Layer 3 of a small transformer language model trained on English Wikipedia (23 layers, counted from 0, width 64).
A neuron's activation on a vector x is SiLU(gate . x) times (in . x), where the dot is the dot product.

Input weights of the MLP neurons that the questions are about. A number n stands for (n - 500) times 0.00073.
n3 gate: 654 866 426 377 627 532 736 457 556 459 526 373 475 523 522 354 290 683 307 287 679 677 485 670 381 661 711 501 426 270 597 606 665 546 625 553 571 470 536 550 484 378 228 676 428 592 438 494 530 431 606 509 496 333 623 454 428 529 557 876 360 369 398 513
n24 gate: 712 677 608 625 589 492 704 335 703 503 382 642 529 264 260 336 556 509 594 333 443 465 774 401 716 326 372 420 334 463 564 559 587 478 410 542 568 758 447 481 637 253 288 460 529 888 404 227 669 565 438 726 467 501 472 396 354 485 449 388 501 281 536 662
n32 gate: 357 628 379 590 617 349 526 495 671 332 444 355 344 522 573 230 605 362 420 524 749 294 482 234 534 434 510 555 378 212 407 487 567 491 354 402 268 276 516 253 516 761 680 468 363 432 486 385 442 691 455 568 341 404 525 692 436 448 468 548 576 448 389 412
n40 gate: 471 517 665 465 510 386 546 597 295 211 423 318 455 355 502 392 556 414 665 555 390 569 366 511 619 668 270 472 605 312 612 406 394 519 554 493 581 532 711 575 537 360 641 478 446 612 589 626 434 411 429 459 333 469 522 365 642 621 465 393 271 323 431 346
n49 gate: 714 698 382 521 570 544 500 540 459 250 341 520 549 622 696 662 547 381 531 461 437 492 381 664 351 713 582 370 418 518 667 484 546 553 436 486 432 729 309 483 410 447 361 371 493 738 566 415 670 401 356 301 570 419 748 392 578 590 559 511 346 285 201 347
n116 gate: 413 623 580 567 695 381 541 512 612 502 300 608 521 493 431 630 273 432 653 332 565 377 664 355 363 535 282 779 383 263 359 314 400 447 586 455 420 581 595 681 297 691 428 386 439 638 272 533 774 559 769 482 447 977 597 552 429 393 106 195 233 410 292 515
n121 gate: 316 558 601 412 480 621 342 432 393 792 432 378 578 516 635 461 625 444 421 457 567 518 342 678 577 370 447 308 735 579 512 584 406 479 386 720 429 536 398 529 99 783 439 521 550 383 495 743 685 416 580 269 421 650 461 559 651 711 482 488 523 484 498 513
n133 gate: 598 477 461 455 495 488 439 540 282 572 185 402 413 286 634 409 552 588 362 447 589 373 515 506 453 455 345 667 429 415 542 342 586 792 747 540 617 417 655 449 466 473 414 425 342 562 628 514 416 247 648 341 459 504 624 540 714 479 695 589 174 364 583 637
n146 gate: 556 614 619 426 372 555 317 401 518 577 536 505 349 297 502 648 436 561 416 551 493 461 390 350 397 353 482 594 536 438 627 461 600 577 469 618 572 627 275 294 465 477 546 390 829 620 498 370 445 388 552 596 508 284 483 459 479 622 381 596 493 385 557 683
n148 gate: 408 361 629 626 569 460 563 520 511 815 256 323 431 483 363 426 608 587 444 530 509 657 417 456 375 408 688 344 662 608 635 357 587 448 406 455 422 717 350 668 339 614 672 482 699 485 613 391 586 605 424 411 463 679 533 479 747 436 595 563 585 282 627 514
n158 gate: 514 729 419 374 602 733 267 484 611 594 619 564 332 525 655 669 394 422 609 556 630 846 669 461 388 461 380 464 426 469 493 495 605 729 594 557 318 511 472 513 669 568 394 350 478 608 510 242 670 557 536 307 308 257 364 573 327 569 538 725 555 344 345 600
n167 gate: 476 678 525 843 470 524 546 678 316 310 423 590 734 582 439 234 196 571 687 226 505 576 382 543 554 465 441 368 725 450 374 607 309 263 557 663 416 487 207 706 709 412 617 707 328 599 660 507 605 823 435 752 360 895 738 526 358 611 313 457 703 249 424 435
n188 gate: 576 495 424 148 443 649 397 608 736 474 554 616 351 558 555 702 647 462 520 258 385 579 423 619 404 612 301 611 706 311 543 296 392 516 368 512 428 587 465 285 552 408 591 397 340 354 307 676 470 583 818 464 188 517 479 441 566 199 551 609 378 287 542 859
n3 in: 409 178 365 531 359 314 665 381 336 556 459 394 351 356 536 667 564 309 589 506 367 508 473 614 400 457 427 456 488 489 503 370 535 319 420 542 447 444 567 359 519 676 711 506 406 400 465 652 534 611 377 310 573 652 619 288 637 569 509 532 405 586 587 420
n24 in: 605 438 622 503 543 233 605 564 411 417 330 434 679 525 438 405 459 259 425 421 269 316 391 454 565 483 600 524 483 462 703 546 390 343 404 658 559 484 585 423 378 334 587 464 560 398 414 293 546 464 526 333 550 455 574 448 697 581 342 586 641 391 531 493
n32 in: 603 601 388 461 406 375 468 390 316 704 445 547 662 222 629 348 354 436 395 484 600 643 566 335 438 291 420 515 467 533 701 289 329 392 482 498 599 503 633 428 332 204 395 528 787 830 672 592 364 596 675 465 613 417 555 435 404 575 330 545 511 329 587 821
n40 in: 514 510 392 487 524 704 738 359 572 402 488 589 356 632 655 436 209 327 655 571 611 639 437 564 530 292 434 548 481 704 491 556 264 642 525 324 217 699 731 779 790 401 663 544 485 796 250 615 392 342 299 548 450 636 407 403 575 400 604 608 280 268 281 276
n49 in: 658 319 407 391 523 565 547 435 422 335 487 413 460 483 770 305 461 342 466 575 626 479 544 452 459 329 352 314 439 442 754 498 488 503 346 577 425 628 416 664 459 434 501 372 364 531 555 473 377 620 520 290 423 361 520 501 376 486 549 634 541 578 403 414
n116 in: 710 510 623 584 719 327 440 447 556 414 358 430 601 622 322 470 321 500 554 393 496 540 580 579 478 575 537 656 461 451 610 207 201 409 589 403 478 538 625 442 148 576 387 609 511 511 462 835 672 596 754 374 338 638 569 610 432 439 273 241 264 461 540 295
n121 in: 349 607 545 494 481 648 289 625 379 581 488 369 472 582 589 571 496 491 545 494 549 427 338 713 485 433 509 265 686 661 514 562 529 339 526 619 631 650 228 455 213 780 425 622 532 369 502 705 544 610 589 333 591 653 597 540 601 683 393 431 536 424 518 448
n133 in: 480 594 749 546 597 485 482 514 483 461 681 570 434 602 531 484 504 361 567 731 574 382 525 530 524 461 570 533 462 737 461 671 481 386 441 289 513 420 362 714 530 566 358 430 484 435 465 546 429 683 589 531 534 565 375 394 181 262 175 452 662 676 460 185
n146 in: 334 647 763 591 439 573 664 329 487 377 563 543 423 374 641 510 307 490 314 485 333 643 232 465 583 484 458 688 498 399 455 495 360 714 428 303 650 654 148 322 386 507 570 522 807 544 454 690 365 338 421 511 505 304 301 330 408 483 639 594 390 271 378 382
n148 in: 420 488 474 437 531 647 579 620 341 740 315 456 317 602 546 707 425 542 310 628 619 616 376 651 383 452 731 502 764 641 534 600 541 398 514 376 490 741 364 469 169 687 423 678 475 479 588 303 406 652 481 274 522 569 636 365 573 418 612 522 457 362 643 267
n158 in: 380 658 277 209 532 664 433 544 782 510 552 577 454 573 563 385 499 350 564 516 714 676 677 432 387 565 674 549 259 434 469 481 662 644 589 808 434 591 615 639 656 429 169 407 363 691 540 235 556 732 300 183 243 258 382 788 194 535 605 693 325 501 368 530
n167 in: 670 526 520 667 361 413 566 632 409 324 481 573 544 666 526 383 447 320 672 448 456 407 365 739 522 514 556 425 664 396 428 323 277 317 535 640 318 466 329 736 769 484 456 626 386 476 472 622 588 809 317 545 297 769 723 419 499 527 364 539 605 490 515 567
n188 in: 683 380 414 384 517 396 558 581 545 397 278 747 486 577 425 595 726 529 601 399 556 569 343 728 542 651 373 408 477 485 653 554 447 338 430 543 607 425 524 379 258 621 389 489 540 499 347 467 372 476 598 480 283 544 661 579 455 512 448 410 507 413 568 510

Each question shows a token from some text and the vector x that enters the MLP there. A number n stands for (n - 500) times 0.0088.

"\n": 591 661 461 543 510 439 517 357 556 478 281 367 360 516 523 408 512 553 593 561 504 376 493 387 543 593 587 611 297 577 561 268 647 408 583 603 553 300 363 593 648 704 400 495 687 421 663 787 514 586 392 410 396 386 651 510 376 440 532 501 519 452 483 279
Which of these neurons fires most? n133

"|": 340 489 441 696 462 214 346 333 365 568 335 326 623 449 646 552 485 492 715 368 497 371 389 351 733 504 459 496 480 562 613 425 673 513 505 534 519 483 578 773 452 662 497 575 420 480 439 593 384 547 379 473 402 379 582 539 544 310 537 530 467 425 545 327
Which neuron fires most, and how strongly? n40, at about 0.23

".": 680 378 682 492 406 446 363 379 448 402 357 394 574 529 587 537 511 509 476 739 635 357 622 374 460 494 506 504 560 552 676 424 334 466 613 541 587 591 696 557 572 489 265 457 443 344 525 596 418 578 491 412 276 475 653 771 447 627 595 531 345 408 623 343
Which of these neurons fires most? n146

",": 609 259 424 453 562 471 524 419 533 385 544 390 467 610 460 510 544 403 453 386 530 456 420 301 500 486 570 591 670 596 568 567 472 410 401 687 562 641 446 774 701 626 185 579 346 387 561 663 491 463 534 634 344 344 677 645 457 588 527 458 403 491 538 331
The three highest activations, in order: n167, n146, n49

" |": 540 435 554 615 507 481 472 408 581 480 410 164 511 438 557 542 560 524 614 414 508 235 533 357 624 618 354 571 391 546 599 511 430 445 302 581 485 374 666 652 435 524 410 539 456 677 423 535 322 674 468 514 357 356 607 619 440 681 546 641 407 421 578 224
Which two neurons fire most, strongest first? n40, n24

" 22": 445 390 609 411 601 435 541 398 509 323 398 553 423 489 679 405 502 581 485 403 428 511 787 516 573 457 476 371 426 458 630 597 413 276 311 415 607 403 640 548 320 622 545 632 452 442 533 611 460 604 277 520 404 186 607 493 696 413 443 376 425 462 500 330
Which of these neurons fires most? n158

"im": 490 289 376 594 342 345 557 424 602 307 303 571 666 445 505 542 497 219 551 443 647 447 414 462 599 428 665 522 476 495 576 689 370 412 533 391 542 332 580 408 641 372 322 521 498 373 566 525 363 514 392 228 550 513 458 442 348 486 634 391 393 451 588 618
The three highest activations, in order: n121, n32, n148

" Location": 700 434 618 616 467 490 485 688 393 346 353 375 467 582 478 378 441 702 308 329 524 263 606 522 655 482 544 355 359 401 450 545 637 326 478 432 417 448 311 616 410 550 302 516 536 346 350 440 555 305 446 494 501 617 632 571 433 530 572 663 657 560 456 480
Which of these neurons fires most? n167

"21": 432 274 493 293 505 420 462 380 372 302 502 473 369 563 600 480 518 438 629 289 624 448 593 517 627 520 542 349 468 426 655 609 260 433 399 525 566 496 582 622 319 513 561 399 598 471 421 699 406 595 350 323 371 305 494 618 420 353 552 335 491 378 536 342
Which two neurons fire most, strongest first? n40, n188

"-": 396 433 630 542 600 178 487 258 480 576 364 249 576 414 429 406 662 467 587 406 520 419 465 360 384 441 582 441 468 571 681 288 392 518 427 560 533 482 474 695 599 608 392 525 350 479 516 641 566 611 400 434 419 448 577 673 654 329 507 478 554 322 550 365
Which of these neurons fires most? n116

" 1956": 329 442 356 430 433 386 576 383 303 476 481 536 404 656 690 231 613 385 425 414 563 513 634 554 591 530 540 349 498 482 583 465 524 363 364 461 432 349 738 586 341 446 414 472 338 640 587 652 455 566 458 494 247 332 686 515 347 447 489 402 571 432 391 425
Which of these neurons fires most? n32

" the": 457 508 502 509 686 308 571 548 355 320 346 334 563 534 506 460 526 479 567 478 597 483 428 328 549 400 396 372 424 637 558 585 500 409 653 545 762 440 446 554 588 515 527 740 327 507 589 478 358 413 331 585 526 391 607 678 352 574 587 400 162 511 525 383
Which of these neurons fires most? n40

"anded": 621 343 377 484 447 251 518 433 547 206 494 617 360 717 490 471 718 441 557 271 395 308 561 513 599 356 471 324 547 482 618 461 445 596 525 596 613 262 426 492 395 410 399 520 449 305 476 571 336 568 492 462 354 482 576 694 491 476 466 501 435 465 614 541
Which of these neurons fires most? n188

"2": 522 214 409 465 501 347 539 404 406 459 555 507 491 490 536 432 624 528 723 374 679 528 637 575 537 653 515 367 486 284 542 596 324 373 520 618 541 584 555 622 446 445 498 502 505 259 399 593 509 634 360 294 375 305 476 555 476 350 644 397 400 410 593 273
Which of these neurons fires most? n188

" of": 320 473 472 450 602 519 684 509 628 323 333 457 568 541 403 583 570 638 503 443 521 398 276 440 539 477 376 342 589 569 574 395 343 374 515 538 645 516 410 671 410 445 372 547 390 432 590 649 406 503 411 385 412 276 689 762 363 591 589 285 351 564 488 567
Which two neurons fire most, strongest first? n121, n49

"yr": 431 411 607 465 576 210 489 414 518 385 429 478 562 625 472 696 299 527 614 508 526 501 337 582 655 541 659 514 418 360 665 314 362 357 565 525 553 342 572 350 506 537 400 330 349 471 486 660 263 447 435 347 588 516 344 410 607 538 524 265 395 461 511 502
Which of these neurons fires most? n116

" Red": 414 248 449 419 520 330 548 459 454 500 551 372 475 511 497 461 742 571 665 602 544 447 547 583 329 440 484 358 421 601 361 508 611 591 547 567 748 472 607 603 555 420 310 495 462 542 366 524 393 469 264 538 446 334 679 368 263 384 658 700 403 506 559 404
The three highest activations, in order: n3, n116, n121

" J": 485 504 353 462 654 510 614 450 510 432 467 261 642 702 490 561 624 623 467 404 859 523 611 439 609 482 635 532 611 643 617 507 491 479 394 362 677 432 438 554 557 391 467 385 619 554 672 659 397 563 235 367 453 467 452 325 611 576 408 601 359 476 505 526
Which neuron fires most, and how strongly? n148, at about 0.4

"F": 415 519 540 364 446 412 564 458 508 317 420 311 615 727 422 343 756 414 447 409 606 384 480 635 689 556 553 470 598 448 535 330 523 288 457 533 545 450 720 534 440 554 255 517 560 363 411 647 497 509 292 434 544 290 418 483 515 349 540 628 400 371 597 472
The three highest activations, in order: n188, n3, n121

" when": 448 382 517 465 621 417 440 423 517 281 389 516 498 518 433 655 685 397 455 504 439 352 432 361 658 561 321 515 551 635 686 550 516 278 495 638 618 543 552 575 586 471 404 414 458 504 678 697 765 345 479 561 346 376 513 708 447 530 611 649 368 601 426 329
Which neuron fires most, and how strongly? n49, at about 0.45

" 51": 379 356 443 369 637 500 578 472 442 392 500 653 350 443 736 412 543 598 506 364 477 493 738 538 556 516 550 368 406 278 565 555 477 463 327 409 514 459 621 540 386 494 543 482 417 446 423 765 482 664 200 419 357 264 643 493 553 392 501 369 399 494 484 367
Which neuron fires most, and how strongly? n40, at about 0.58

" 1995": 342 499 287 502 411 374 711 469 422 577 392 612 390 669 604 203 563 314 470 506 599 505 658 472 630 552 508 460 453 552 635 439 419 369 397 630 451 380 706 543 325 452 406 444 409 553 521 632 474 676 417 378 275 391 622 569 469 459 384 309 507 488 414 418
Which of these neurons fires most? n32

" Af": 448 243 613 525 642 608 642 408 610 418 278 442 555 563 440 355 515 604 554 389 722 498 450 568 630 460 666 507 348 514 412 382 655 432 435 490 751 438 599 406 414 354 547 579 716 661 379 512 413 318 359 384 400 250 488 415 510 460 447 440 503 532 496 461
Which two neurons fire most, strongest first? n24, n167

" is": 661 492 395 503 615 442 636 450 421 428 397 375 611 373 626 495 626 353 302 507 529 434 391 364 506 468 451 488 721 340 594 332 497 333 577 346 656 368 478 733 591 457 485 670 440 523 640 597 436 410 562 377 342 574 482 655 363 508 648 528 517 672 523 260
Which of these neurons fires most? n133

" Step": 447 374 414 535 489 376 648 564 565 512 546 442 635 575 400 420 440 374 549 581 585 600 429 496 500 298 618 605 292 522 680 573 591 720 500 427 737 320 532 439 307 583 431 583 516 556 247 429 443 566 412 349 483 537 510 377 496 554 545 592 491 560 384 125
The three highest activations, in order: n3, n167, n49

" Re": 573 435 501 548 532 564 641 521 413 486 521 394 541 598 398 579 656 657 676 569 531 336 479 473 525 390 661 502 320 534 685 463 537 502 614 478 546 235 760 620 451 298 519 473 502 535 654 553 678 677 492 640 644 213 535 300 576 512 587 649 495 616 513 546
The three highest activations, in order: n121, n146, n188

"==": 502 698 468 385 615 525 462 536 309 507 455 501 410 475 445 384 581 569 717 340 505 506 497 387 536 549 392 556 496 687 613 320 486 418 459 521 816 395 441 571 483 534 362 461 427 473 529 702 382 593 452 378 300 552 681 623 396 477 507 742 520 366 515 216
Which neuron fires most, and how strongly? n167, at about 0.77

" Ken": 307 496 322 509 533 264 413 442 684 384 258 396 557 481 555 411 633 444 585 760 569 529 437 443 462 281 682 496 493 464 494 627 589 564 432 468 780 425 537 602 573 391 564 410 473 584 505 539 291 479 275 414 392 417 635 596 543 621 403 464 633 443 465 509
Which of these neurons fires most? n32

" Mack": 580 491 469 468 292 435 460 452 410 487 392 338 519 545 310 490 657 550 521 714 547 412 459 542 554 260 536 575 445 450 586 483 610 582 509 475 652 274 552 470 398 448 459 446 450 289 205 629 446 584 235 508 553 527 452 352 423 666 375 585 305 315 600 452
Which neuron fires most, and how strongly? n158, at about 0.17

"ee": 386 297 426 363 444 259 500 439 609 166 479 476 482 617 390 492 693 479 664 372 524 515 412 493 487 561 392 447 505 452 825 455 303 492 594 513 699 446 641 444 535 529 613 481 357 432 440 366 437 574 334 467 581 471 541 436 526 534 534 352 574 586 645 331
Which of these neurons fires most? n146

" uns": 575 585 644 378 719 603 613 448 447 568 515 444 500 650 247 396 548 638 408 449 522 494 562 513 460 324 554 665 387 522 568 436 532 682 583 473 687 487 492 518 541 483 217 400 619 504 621 614 661 608 402 478 528 281 577 707 569 631 663 531 600 496 326 338
Which neuron fires most, and how strongly? n158, at about 1.1

" 7": 533 384 579 549 586 410 458 301 549 402 438 571 519 414 640 424 567 590 549 454 544 577 845 483 610 557 583 389 431 356 631 599 479 328 463 437 552 436 608 564 368 532 566 721 354 353 406 602 383 684 379 447 363 306 547 376 582 429 621 362 268 509 429 336
Which two neurons fire most, strongest first? n3, n40

" John": 400 373 455 519 531 414 335 387 420 350 519 351 496 572 520 594 704 644 784 647 639 487 464 424 518 403 529 467 612 431 563 556 472 570 468 504 724 486 667 472 524 468 632 398 293 330 480 632 326 354 396 403 330 481 559 529 342 733 301 424 450 602 562 425
Which neuron fires most, and how strongly? n148, at about 0.25

";": 505 396 560 651 601 453 541 363 457 484 378 368 540 456 427 613 659 476 461 562 511 297 424 274 533 548 423 648 483 608 697 578 344 496 378 572 273 534 369 607 523 511 459 611 463 416 333 771 475 620 434 427 325 387 639 677 421 626 570 514 243 436 549 378
Which neuron fires most, and how strongly? n116, at about 0.53

" hum": 433 531 399 455 489 487 487 650 550 583 529 569 614 434 452 385 410 330 700 482 618 485 375 553 533 503 715 397 304 481 520 457 396 447 639 447 549 509 607 649 688 311 122 590 396 350 581 498 561 559 483 394 719 418 553 449 404 648 640 558 647 422 502 687
The three highest activations, in order: n158, n167, n146

" Kn": 484 531 593 403 583 468 356 426 567 365 440 557 544 466 552 445 596 578 421 342 550 576 377 529 674 503 692 551 547 465 423 609 632 453 546 465 569 377 546 511 608 503 505 255 398 382 579 615 627 722 210 256 460 361 439 531 501 505 523 624 377 497 708 179
Which of these neurons fires most? n158

" 79": 348 359 402 381 623 437 471 415 444 471 450 698 394 485 686 352 572 549 475 455 560 618 742 511 587 481 619 376 369 293 551 520 430 494 387 456 473 418 620 590 400 555 527 517 368 505 412 738 440 713 305 446 270 335 652 459 491 447 555 335 356 430 426 336
Which neuron fires most, and how strongly? n40, at about 0.83

"'": 713 398 458 531 571 256 517 560 401 243 450 427 398 438 566 410 600 295 654 568 512 330 572 457 694 528 584 536 429 545 614 410 445 515 391 756 656 513 613 460 404 314 415 548 460 494 576 614 574 679 407 381 476 678 575 495 426 413 309 545 476 556 690 378
Which neuron fires most, and how strongly? n24, at about 0.96

"SC": 502 514 425 363 305 468 652 434 313 558 355 291 530 612 384 339 703 397 509 510 615 412 570 561 717 474 535 278 525 407 405 568 523 361 347 552 589 407 662 581 549 314 420 568 379 438 525 436 450 433 282 302 344 292 502 396 522 439 451 647 433 430 504 496
Which two neurons fire most, strongest first? n3, n24

" face": 487 445 339 420 498 358 807 277 559 365 466 482 351 519 535 531 678 456 518 545 415 412 434 475 454 565 319 346 514 464 719 491 494 359 614 507 689 344 544 414 625 514 388 461 539 320 490 335 677 399 449 462 433 512 637 392 474 624 618 673 413 607 572 271
Which two neurons fire most, strongest first? n3, n49